Layer 4 of a small transformer language model trained on English Wikipedia (16 layers, counted from 0, width 128).
A neuron adds its activation times its output weights to the MLP's output. To switch it off is to set its activation to zero at one token and run the rest of the model.
A neuron's activation on a vector x is SiLU(weights . x), where the dot is the dot product.

Input weights of the MLP neurons that the questions are about. A number n stands for (n - 500) times 0.0013.
n35: 635 493 519 568 287 530 195 200 474 572 390 436 493 194 546 610 626 520 477 430 541 390 504 485 565 646 388 515 432 569 507 451 334 296 467 634 526 625 708 453 600 413 540 414 457 536 441 462 449 549 659 589 436 515 526 432 403 240 776 617 277 327 500 656 223 523 474 597 578 529 640 390 419 596 561 710 531 618 600 800 665 237 608 414 698 442 431 398 422 800 612 554 376 593 602 742 424 507 652 632 598 538 766 626 619 496 508 650 562 421 684 421 575 472 569 574 525 570 463 458 246 496 541 463 425 457 563 565
n192: 218 464 719 581 399 291 342 634 715 590 523 609 181 376 627 508 509 481 225 625 616 400 418 504 427 526 407 365 317 513 513 605 437 581 509 495 270 401 374 427 386 28 509 680 593 372 281 446 561 428 849 546 504 573 500 887 865 621 628 600 436 112 496 649 509 819 420 459 787 381 544 526 379 642 646 612 495 455 571 390 169 541 403 351 242 522 636 590 575 632 318 368 504 418 643 465 770 439 569 483 530 617 438 363 518 528 791 387 691 453 495 326 551 424 492 417 229 703 296 514 491 548 557 496 660 384 566 483
n377: 523 468 406 581 590 732 325 687 286 589 468 449 232 548 321 564 407 248 557 504 540 445 670 208 523 469 488 476 384 647 570 606 452 737 421 647 197 504 642 631 641 361 310 521 693 892 547 188 614 540 500 371 489 632 274 383 879 556 553 379 473 426 541 451 453 521 653 592 466 481 516 590 366 660 676 353 471 476 464 737 452 438 556 400 475 465 516 689 539 547 492 435 621 463 347 461 462 445 704 461 570 613 396 500 365 450 659 422 558 569 300 424 550 519 250 533 396 777 520 463 553 609 341 291 536 593 603 278
n479: 469 458 772 443 604 436 604 438 511 539 443 500 571 602 425 510 536 689 396 391 677 237 572 542 429 590 472 556 557 633 524 750 468 463 556 547 841 550 611 428 456 340 596 272 651 571 347 475 337 628 332 507 577 445 665 382 391 493 554 593 222 554 638 446 524 742 436 350 477 507 469 417 474 464 655 473 409 500 472 406 614 332 419 552 630 569 378 436 448 346 581 359 493 562 670 337 417 587 527 604 339 596 719 643 518 353 496 427 517 466 270 567 318 383 666 368 561 613 627 601 551 682 405 458 715 367 392 436
n686: 404 559 743 660 771 776 552 459 361 596 735 269 451 614 520 608 292 554 739 474 547 442 424 504 625 473 421 275 658 515 519 370 556 379 461 763 484 428 660 595 523 877 511 697 575 705 384 520 469 365 533 643 294 473 542 412 453 254 415 458 439 646 478 684 554 553 619 409 597 493 585 465 710 597 528 469 646 588 656 644 397 577 571 644 854 485 476 464 496 332 583 520 254 370 318 643 454 422 743 581 645 520 504 287 750 520 548 658 650 166 445 540 605 605 416 390 542 386 488 528 407 469 574 477 547 599 481 496
n758: 521 526 411 561 551 721 575 239 566 443 912 542 338 444 359 606 570 596 640 447 561 411 399 652 446 398 361 619 465 332 496 418 265 537 487 181 332 609 351 483 422 577 534 383 586 683 394 465 530 609 648 774 607 517 525 469 578 470 660 538 317 407 492 605 462 594 530 313 471 459 517 483 43 611 358 609 254 456 530 590 443 777 530 219 559 500 628 422 393 736 699 345 177 381 400 190 495 705 533 394 311 517 487 442 577 244 270 551 572 533 763 461 545 771 652 334 525 469 586 447 313 647 625 701 629 349 290 712
n762: 497 473 491 451 356 171 420 655 420 420 586 562 404 430 423 534 497 574 371 526 247 512 645 381 538 458 512 590 430 650 479 437 690 631 572 385 458 497 411 324 723 542 485 551 460 602 470 463 557 494 365 342 419 509 494 451 725 442 400 592 556 369 534 463 431 440 619 497 506 462 416 658 560 431 288 521 403 420 422 657 699 585 600 404 603 595 534 472 602 639 509 475 528 492 540 416 568 368 400 437 444 439 400 236 470 415 516 569 450 503 542 399 422 509 520 393 427 626 609 348 484 651 609 419 367 323 467 494
n808: 491 376 357 497 552 308 393 416 444 622 403 450 464 515 289 535 547 480 607 378 494 609 611 429 390 545 506 558 544 509 711 567 544 610 595 618 466 331 626 398 349 549 605 465 512 381 296 563 807 419 513 255 509 425 554 519 568 288 294 424 536 631 460 381 430 616 590 537 512 597 479 631 477 576 681 524 532 371 478 586 453 500 451 601 500 557 484 675 518 583 661 519 322 506 463 537 487 408 566 527 413 563 516 398 792 568 576 555 669 569 414 537 624 491 551 529 560 497 549 689 436 518 337 604 617 605 402 387
n953: 604 479 430 754 559 487 379 602 719 242 448 409 516 538 496 592 266 737 509 480 278 487 356 457 557 404 785 513 594 545 463 464 543 276 648 496 500 191 612 237 447 388 537 420 654 426 588 604 458 289 654 500 455 475 454 517 555 479 544 624 320 574 334 642 315 438 470 735 754 609 475 153 385 465 491 467 460 625 504 866 256 561 458 611 567 744 387 427 466 572 687 374 693 398 479 412 482 487 521 780 294 650 394 648 424 133 596 600 475 401 495 564 585 363 645 531 533 800 207 287 404 488 551 378 356 413 243 349

Output weights of the MLP neurons that the questions are about. A number n stands for (n - 500) times 0.0016.
n35: 397 530 373 344 516 479 610 554 518 476 554 547 485 637 518 479 446 468 513 517 454 504 542 456 470 376 520 525 429 445 556 528 609 534 529 498 498 449 451 438 492 577 492 488 529 538 498 623 531 553 489 488 547 562 575 348 559 687 329 471 538 534 484 529 529 504 563 533 481 583 480 601 568 427 412 482 381 442 546 366 429 626 401 535 464 473 565 484 479 506 510 450 548 542 490 411 550 439 450 436 587 517 445 446 504 445 502 486 330 522 428 593 480 540 473 473 394 563 462 494 600 489 500 552 555 541 432 532
n192: 553 568 517 561 508 729 480 526 373 516 497 539 513 544 521 505 484 476 452 533 520 557 696 384 659 505 293 518 552 490 505 528 503 465 420 538 520 662 568 600 468 437 373 625 590 559 477 508 526 497 515 374 332 484 434 484 621 580 486 641 575 580 401 508 295 539 545 542 521 431 475 476 253 492 485 568 626 567 568 577 477 483 438 481 385 503 375 537 634 707 403 490 397 415 479 477 549 375 651 429 421 459 630 476 532 438 372 436 440 355 270 412 661 327 330 434 475 577 603 525 479 466 487 486 510 443 432 459
n377: 414 704 314 415 710 600 613 500 464 413 531 340 356 449 585 594 568 396 471 652 652 546 689 701 450 438 375 522 466 673 535 487 461 555 483 680 324 436 380 620 797 642 218 537 612 536 717 465 358 569 224 477 224 509 519 500 412 716 670 628 30 156 292 558 473 429 658 267 395 626 467 619 647 561 475 411 576 577 363 446 288 375 298 646 315 536 244 504 535 619 721 566 642 625 709 478 532 449 720 574 405 517 180 651 179 465 559 361 634 808 683 342 491 504 351 589 517 698 335 486 814 553 278 308 378 774 491 520
n479: 595 705 335 503 326 527 413 554 364 392 456 466 394 391 456 531 365 227 591 384 424 741 388 483 594 466 715 383 425 437 567 415 566 526 297 493 291 533 464 476 517 693 483 708 534 507 585 625 663 500 707 589 578 542 369 475 651 446 335 449 704 473 414 462 320 363 641 580 493 504 561 493 561 532 474 473 605 639 453 569 372 562 504 547 414 527 545 571 383 547 590 641 577 366 371 726 556 613 692 391 612 427 421 358 583 563 524 654 489 417 647 535 452 395 220 630 566 304 392 493 538 426 510 605 440 588 840 460
n686: 644 419 506 469 457 537 412 540 527 539 473 527 596 380 480 475 536 514 412 426 572 487 578 478 619 542 454 614 409 526 533 444 437 622 559 514 683 470 532 502 427 327 602 410 540 527 459 546 467 576 475 477 580 525 375 465 599 580 421 462 465 395 550 460 563 512 450 541 526 517 414 440 489 416 449 500 500 441 500 480 504 437 442 547 376 648 442 404 283 462 488 416 401 488 511 345 465 562 482 405 461 509 570 600 475 515 389 446 535 745 495 533 504 483 410 480 608 509 500 471 484 434 605 590 389 513 482 343
n758: 375 588 628 619 630 680 640 519 300 496 557 542 616 417 438 741 352 434 533 481 481 500 370 429 410 432 389 425 546 322 474 364 566 650 325 623 709 835 522 343 559 515 640 583 419 446 504 530 363 545 779 688 469 429 440 468 500 556 251 747 677 545 609 316 397 322 496 386 732 558 547 557 538 352 478 592 626 570 337 708 360 698 721 322 500 661 673 500 455 302 520 330 382 413 561 508 598 500 629 559 463 426 546 428 539 316 558 396 798 407 343 396 719 563 609 282 422 380 323 824 435 421 584 594 440 489 691 503
n762: 627 319 523 195 546 685 648 376 555 618 443 486 486 367 694 500 413 449 637 312 722 439 490 700 416 528 515 423 551 410 567 655 493 438 347 611 479 394 503 614 408 433 525 285 568 347 514 482 543 306 468 623 729 640 589 496 392 406 482 319 468 430 551 529 636 240 464 515 503 403 554 159 343 634 577 450 689 336 652 345 323 596 452 538 522 267 450 457 518 372 508 602 522 570 375 458 544 533 797 563 676 631 576 649 623 524 525 450 467 351 598 578 561 479 419 675 541 442 518 446 669 426 194 496 538 645 568 607
n808: 494 605 538 384 466 733 562 469 462 400 441 625 589 351 645 484 487 560 326 588 607 550 229 472 542 338 481 552 483 555 352 383 397 362 537 308 521 662 467 634 609 373 503 526 478 554 736 466 269 634 542 529 628 551 409 493 426 694 629 550 485 503 462 522 659 417 437 416 463 405 459 295 550 216 406 472 516 663 454 399 416 470 523 305 589 440 579 422 451 410 454 382 670 367 612 528 368 549 478 361 533 488 519 428 278 331 490 475 334 541 523 321 494 515 380 353 455 519 362 500 588 466 547 545 430 460 525 640
n953: 505 527 554 386 528 458 493 400 515 582 494 506 482 581 479 474 603 496 428 491 534 579 495 531 506 567 481 569 486 458 369 489 378 636 507 508 550 530 568 548 510 439 517 496 468 473 334 537 528 572 446 488 595 498 430 560 521 486 375 485 550 458 596 436 424 425 538 522 414 370 624 502 517 512 549 442 500 517 483 342 613 492 563 510 589 427 406 537 566 433 575 585 492 525 426 526 488 587 518 500 498 509 481 454 457 535 525 474 550 411 484 409 569 577 438 558 478 475 567 482 489 432 474 515 602 428 604 605

Each question names a token from some text and the token that comes next. It shows the vector x that enters the MLP there. A number n stands for (n - 500) times 0.012.

Then comes g, the gradient of the next token's log-probability with respect to the MLP's output, scaled to length 1. A neuron's effect is roughly proportional to its activation times (output weights . g). A number n stands for (n - 500) times 0.00084.

" (", then "aged"
x: 552 673 424 289 470 265 371 424 543 443 535 409 607 307 524 586 635 299 385 597 662 571 603 559 466 244 517 479 475 352 443 385 572 543 668 548 506 296 477 531 589 630 332 352 476 364 658 381 512 493 263 524 403 410 608 687 552 574 554 585 556 369 277 397 439 636 510 526 473 568 467 612 405 430 374 607 861 439 489 477 500 437 470 499 283 427 525 360 325 484 560 431 515 538 576 531 378 419 504 434 433 517 364 643 583 471 370 338 512 558 429 504 526 395 489 423 542 347 331 707 609 496 470 269 512 466 536 335
g: 471 535 473 512 376 341 456 488 521 589 621 543 517 466 516 501 446 651 625 571 431 337 517 635 361 660 666 391 444 544 514 436 389 478 426 326 580 398 389 470 408 451 473 447 595 435 479 536 739 489 592 434 451 381 506 435 581 385 431 471 633 575 705 360 463 493 631 641 473 353 679 396 613 607 366 522 550 522 494 529 351 453 739 577 529 448 429 504 558 462 525 364 597 419 646 482 648 394 414 477 552 332 308 630 416 435 566 367 291 513 766 370 610 604 435 602 533 665 623 643 573 613 296 665 716 408 506 558
Which neuron, switched off, raises the next token's probability most? n808

"lect", then "in"
x: 613 403 511 401 578 382 355 462 374 603 421 531 757 401 502 530 262 516 491 560 406 439 571 517 477 314 516 577 274 374 242 379 547 376 549 574 536 423 599 488 605 668 378 666 461 414 511 462 559 327 205 497 475 360 648 511 570 518 386 521 569 496 412 645 520 454 337 707 446 637 269 552 417 473 454 493 615 450 719 728 646 365 607 504 439 338 570 489 448 545 667 383 358 645 607 638 392 444 683 388 574 441 573 630 655 479 567 351 597 541 601 376 432 455 409 518 569 421 383 796 374 429 613 341 529 419 422 480
g: 543 441 510 724 590 470 678 533 528 428 372 498 556 497 579 611 564 450 437 471 388 540 520 493 603 511 429 648 497 399 420 478 390 553 576 693 520 363 725 495 550 467 536 504 275 558 423 653 536 557 420 586 506 540 529 530 498 449 311 384 530 526 545 632 423 371 450 343 554 535 517 525 611 388 403 461 340 416 499 203 444 424 295 384 786 420 576 378 619 496 539 504 379 470 526 848 673 548 191 534 460 525 514 429 466 508 526 512 576 560 443 474 349 424 604 275 456 456 572 522 608 582 520 598 672 438 583 665
Which neuron, switched off, lowers the next token's probability most? n35

"\n", then "\n"
x: 482 685 272 408 631 672 475 416 393 485 400 451 637 493 512 576 482 522 369 633 521 556 645 628 413 304 489 404 383 470 561 489 426 497 542 600 285 522 594 622 607 531 321 476 653 462 662 361 373 487 247 522 284 428 525 652 454 636 544 562 478 384 306 499 458 558 608 557 424 739 524 741 467 483 558 481 609 521 527 578 497 281 457 611 342 369 389 350 470 410 515 586 511 496 528 429 416 267 667 409 383 586 372 698 513 449 562 190 524 665 558 555 502 422 412 533 550 520 370 436 673 455 583 312 567 509 504 398
g: 581 645 512 603 376 574 432 440 302 619 447 675 440 399 402 513 351 528 581 495 410 594 407 398 579 424 590 641 555 561 433 554 574 319 383 484 279 409 426 464 533 504 340 460 395 502 607 452 467 749 458 575 479 504 483 448 517 516 506 513 433 389 434 588 751 506 381 636 471 486 377 107 528 624 488 403 529 389 428 498 525 715 389 405 524 476 521 585 491 652 535 536 597 609 534 536 395 606 368 507 483 565 473 544 299 617 659 409 705 555 577 536 733 442 428 577 442 506 702 448 598 694 502 449 538 267 466 508
Which neuron, switched off, lowers the next token's probability most? n377

"ical", then " Institute"
x: 549 600 492 481 769 371 424 484 539 478 418 432 755 349 551 341 526 646 533 623 378 538 585 631 377 429 479 446 328 286 691 437 572 426 555 451 443 362 573 555 684 575 500 671 460 386 596 489 452 359 118 606 431 252 590 578 510 782 403 542 434 405 398 694 636 541 526 585 439 428 459 623 535 340 490 439 512 552 572 401 554 432 471 448 396 444 588 242 326 412 405 515 157 436 637 460 387 425 518 396 459 495 463 657 534 378 494 438 705 505 291 520 623 266 408 615 570 507 430 656 594 342 592 473 609 438 522 430
g: 416 593 424 486 301 433 596 394 474 514 349 494 646 660 539 466 642 536 708 420 539 660 534 617 448 571 414 700 490 398 594 343 634 432 653 454 500 428 547 446 624 801 609 343 384 585 510 358 417 515 466 334 605 545 511 364 398 355 531 413 578 434 566 523 502 482 421 555 290 530 321 622 545 404 459 698 577 274 570 478 525 553 629 423 715 485 717 398 463 355 408 579 563 534 533 521 499 462 458 613 538 511 605 528 581 499 529 464 469 448 732 525 469 365 618 407 704 295 432 665 503 482 606 596 610 457 490 448
Which neuron, switched off, lowers the next token's probability most? n192

"al", then "c"
x: 534 610 425 400 594 482 396 452 636 503 508 448 591 465 525 530 405 503 567 654 561 449 650 699 497 536 658 651 384 249 486 517 553 546 510 385 364 243 485 309 554 615 282 399 500 509 344 452 537 472 198 650 507 420 460 672 462 696 561 760 368 454 368 647 621 562 443 813 293 592 440 511 531 561 404 440 449 368 619 549 762 440 664 611 294 455 699 475 380 388 367 505 332 548 593 440 394 311 532 413 642 370 351 619 529 413 567 395 506 772 643 511 443 381 478 423 602 490 440 444 417 531 664 479 515 488 389 405
g: 519 529 406 581 446 514 320 296 646 504 475 398 580 524 472 377 498 491 605 590 619 476 449 358 312 500 597 488 408 511 570 498 586 392 371 318 515 641 180 544 600 397 363 521 513 511 625 359 533 509 584 345 396 495 432 618 485 441 606 740 526 445 532 364 441 423 495 331 405 489 374 587 654 374 552 575 407 553 718 513 572 561 440 458 490 402 432 433 565 587 490 478 537 579 489 489 280 660 535 568 497 546 557 571 581 325 403 437 702 636 616 469 566 548 613 559 163 646 532 682 411 516 535 560 287 463 537 668
Which neuron, switched off, raises the next token's probability most? n762

"B", then " and"
x: 551 559 438 478 535 418 376 514 476 504 364 475 607 368 521 484 505 564 409 514 642 455 500 524 378 455 607 406 614 377 465 471 695 370 699 437 519 419 547 764 454 696 333 337 395 306 687 480 472 381 288 504 389 415 476 339 494 618 439 525 558 332 349 554 532 541 384 612 353 655 475 640 522 332 486 509 597 611 533 621 448 482 411 542 477 505 522 616 299 490 407 465 297 628 387 654 362 326 628 436 370 513 184 536 488 461 666 333 562 368 480 466 558 470 331 433 631 531 495 625 333 313 816 358 405 400 545 400
g: 575 501 625 434 561 547 467 466 532 649 528 569 505 661 402 581 485 523 281 437 650 563 546 581 588 528 438 562 541 427 606 389 573 557 488 461 611 629 447 442 368 495 404 534 560 372 311 440 423 353 364 507 308 273 443 560 717 638 509 354 486 442 327 506 615 573 511 419 538 513 538 716 564 630 571 320 303 565 474 387 736 510 615 578 324 408 541 595 481 393 404 431 413 473 431 432 504 731 452 337 615 556 551 348 574 613 620 620 296 434 441 594 561 345 507 422 532 624 769 456 555 538 580 649 613 358 439 484
Which neuron, switched off, lowers the next token's probability most? n953

"1", then " July"
x: 464 562 430 421 635 383 517 382 495 427 387 491 530 399 560 413 522 399 432 540 597 585 444 783 346 384 677 574 417 324 412 386 473 413 681 311 486 570 604 536 663 622 525 343 597 506 629 456 546 530 148 515 463 540 466 578 393 611 553 605 545 451 388 566 743 519 408 487 365 537 415 558 256 549 526 546 547 615 466 559 257 419 384 478 329 445 434 338 379 463 476 633 487 700 568 418 430 339 729 499 479 461 422 796 641 490 466 311 580 538 729 517 583 407 727 615 563 420 558 598 563 478 766 433 532 403 542 422
g: 552 533 512 534 580 423 646 353 610 559 614 411 578 540 466 576 462 434 588 576 334 260 539 391 477 562 222 432 326 544 595 354 579 430 610 311 512 375 418 528 462 532 543 457 489 539 459 350 539 628 581 402 374 592 526 485 486 380 650 632 609 471 475 451 407 482 530 460 450 620 465 564 778 502 557 415 589 598 437 519 465 425 495 551 273 595 348 570 520 661 623 362 228 339 682 403 457 383 321 456 528 392 538 502 363 397 835 488 528 557 487 398 543 538 518 609 489 468 443 593 431 708 482 603 468 567 687 547
Which neuron, switched off, lowers the next token's probability most? n758

"\n", then "M"
x: 548 699 237 214 590 669 446 372 475 448 521 504 528 506 509 582 510 524 304 677 547 603 584 605 445 279 488 377 311 488 545 511 493 514 521 617 344 471 530 588 605 619 225 512 595 457 670 338 448 500 370 436 286 437 575 640 481 632 538 613 527 420 336 443 517 685 603 597 540 625 444 736 495 518 515 571 556 510 539 594 511 413 315 574 223 463 446 397 492 505 505 564 538 459 531 445 548 215 703 395 372 409 434 662 522 537 550 175 582 509 446 561 405 489 438 509 594 466 446 412 628 470 569 329 500 518 515 467
g: 376 305 441 416 532 379 673 556 552 582 506 467 591 433 615 424 435 547 456 259 579 505 480 520 481 509 476 379 673 366 469 455 546 517 663 539 471 496 379 493 414 547 420 493 365 341 505 467 480 394 530 454 693 431 450 430 286 498 640 551 573 405 394 434 378 524 449 480 662 272 594 538 346 211 251 548 516 512 498 589 355 448 342 484 407 725 716 253 432 485 418 472 545 430 426 477 489 398 405 522 389 418 540 434 613 613 385 496 442 488 614 513 363 398 455 312 486 316 336 361 368 392 546 416 402 387 543 379
Which neuron, switched off, raises the next token's probability most? n377

"oc", then "y"
x: 450 643 533 453 447 282 516 451 315 467 412 443 645 462 564 531 446 550 401 580 388 437 523 605 382 444 441 549 262 186 352 373 658 414 456 287 491 346 571 663 592 577 414 445 514 478 491 510 670 512 215 563 406 389 593 596 393 903 323 491 478 463 400 608 319 589 401 443 459 514 370 571 578 473 362 453 420 556 568 487 577 370 654 478 465 302 490 367 385 322 409 422 360 483 629 489 530 516 515 627 388 421 313 570 564 401 441 410 574 485 721 482 792 466 466 239 709 608 519 563 373 196 580 363 450 413 470 502
g: 671 541 319 561 519 510 376 378 440 539 616 412 708 331 466 309 475 465 302 623 710 608 460 638 506 610 592 350 494 506 335 465 642 562 435 481 584 550 455 454 554 746 511 561 455 384 701 520 573 577 600 337 649 439 588 509 551 455 546 570 410 487 523 564 563 426 426 428 396 540 586 598 589 466 296 464 507 533 592 516 438 429 311 318 368 545 564 595 614 295 517 431 461 492 622 635 405 344 563 429 527 553 412 713 345 574 424 517 455 708 389 560 592 440 644 516 418 413 486 604 315 521 523 512 318 452 279 369
Which neuron, switched off, raises the next token's probability most? n762

",", then " Texas"
x: 484 712 413 403 617 460 420 381 510 408 566 392 654 375 563 484 470 476 382 674 549 597 657 614 423 497 510 469 440 360 487 419 376 389 597 558 532 428 475 654 618 498 307 516 575 469 758 492 449 603 400 460 322 244 589 733 636 576 513 681 590 340 380 465 577 683 589 678 490 706 595 723 287 525 380 457 560 420 509 481 474 570 405 499 412 332 357 416 445 482 502 437 392 497 650 584 419 375 739 456 348 485 366 650 569 592 437 297 583 579 523 517 583 343 500 585 583 409 407 627 611 352 427 343 571 527 566 469
g: 396 635 565 481 481 417 563 293 463 551 561 380 518 700 691 593 653 529 669 542 328 598 521 582 576 624 399 332 362 584 594 482 370 346 477 350 388 333 531 481 572 637 461 577 498 566 612 429 399 543 607 550 583 538 502 314 357 382 580 532 644 453 560 656 523 443 390 517 448 470 254 360 533 291 433 516 625 461 575 523 536 595 352 446 791 492 762 470 369 500 346 484 360 389 401 636 471 485 511 656 512 558 697 453 441 584 559 317 467 640 609 614 573 374 452 456 572 486 565 621 494 507 482 578 446 370 451 523
Which neuron, switched off, raises the next token's probability most? n192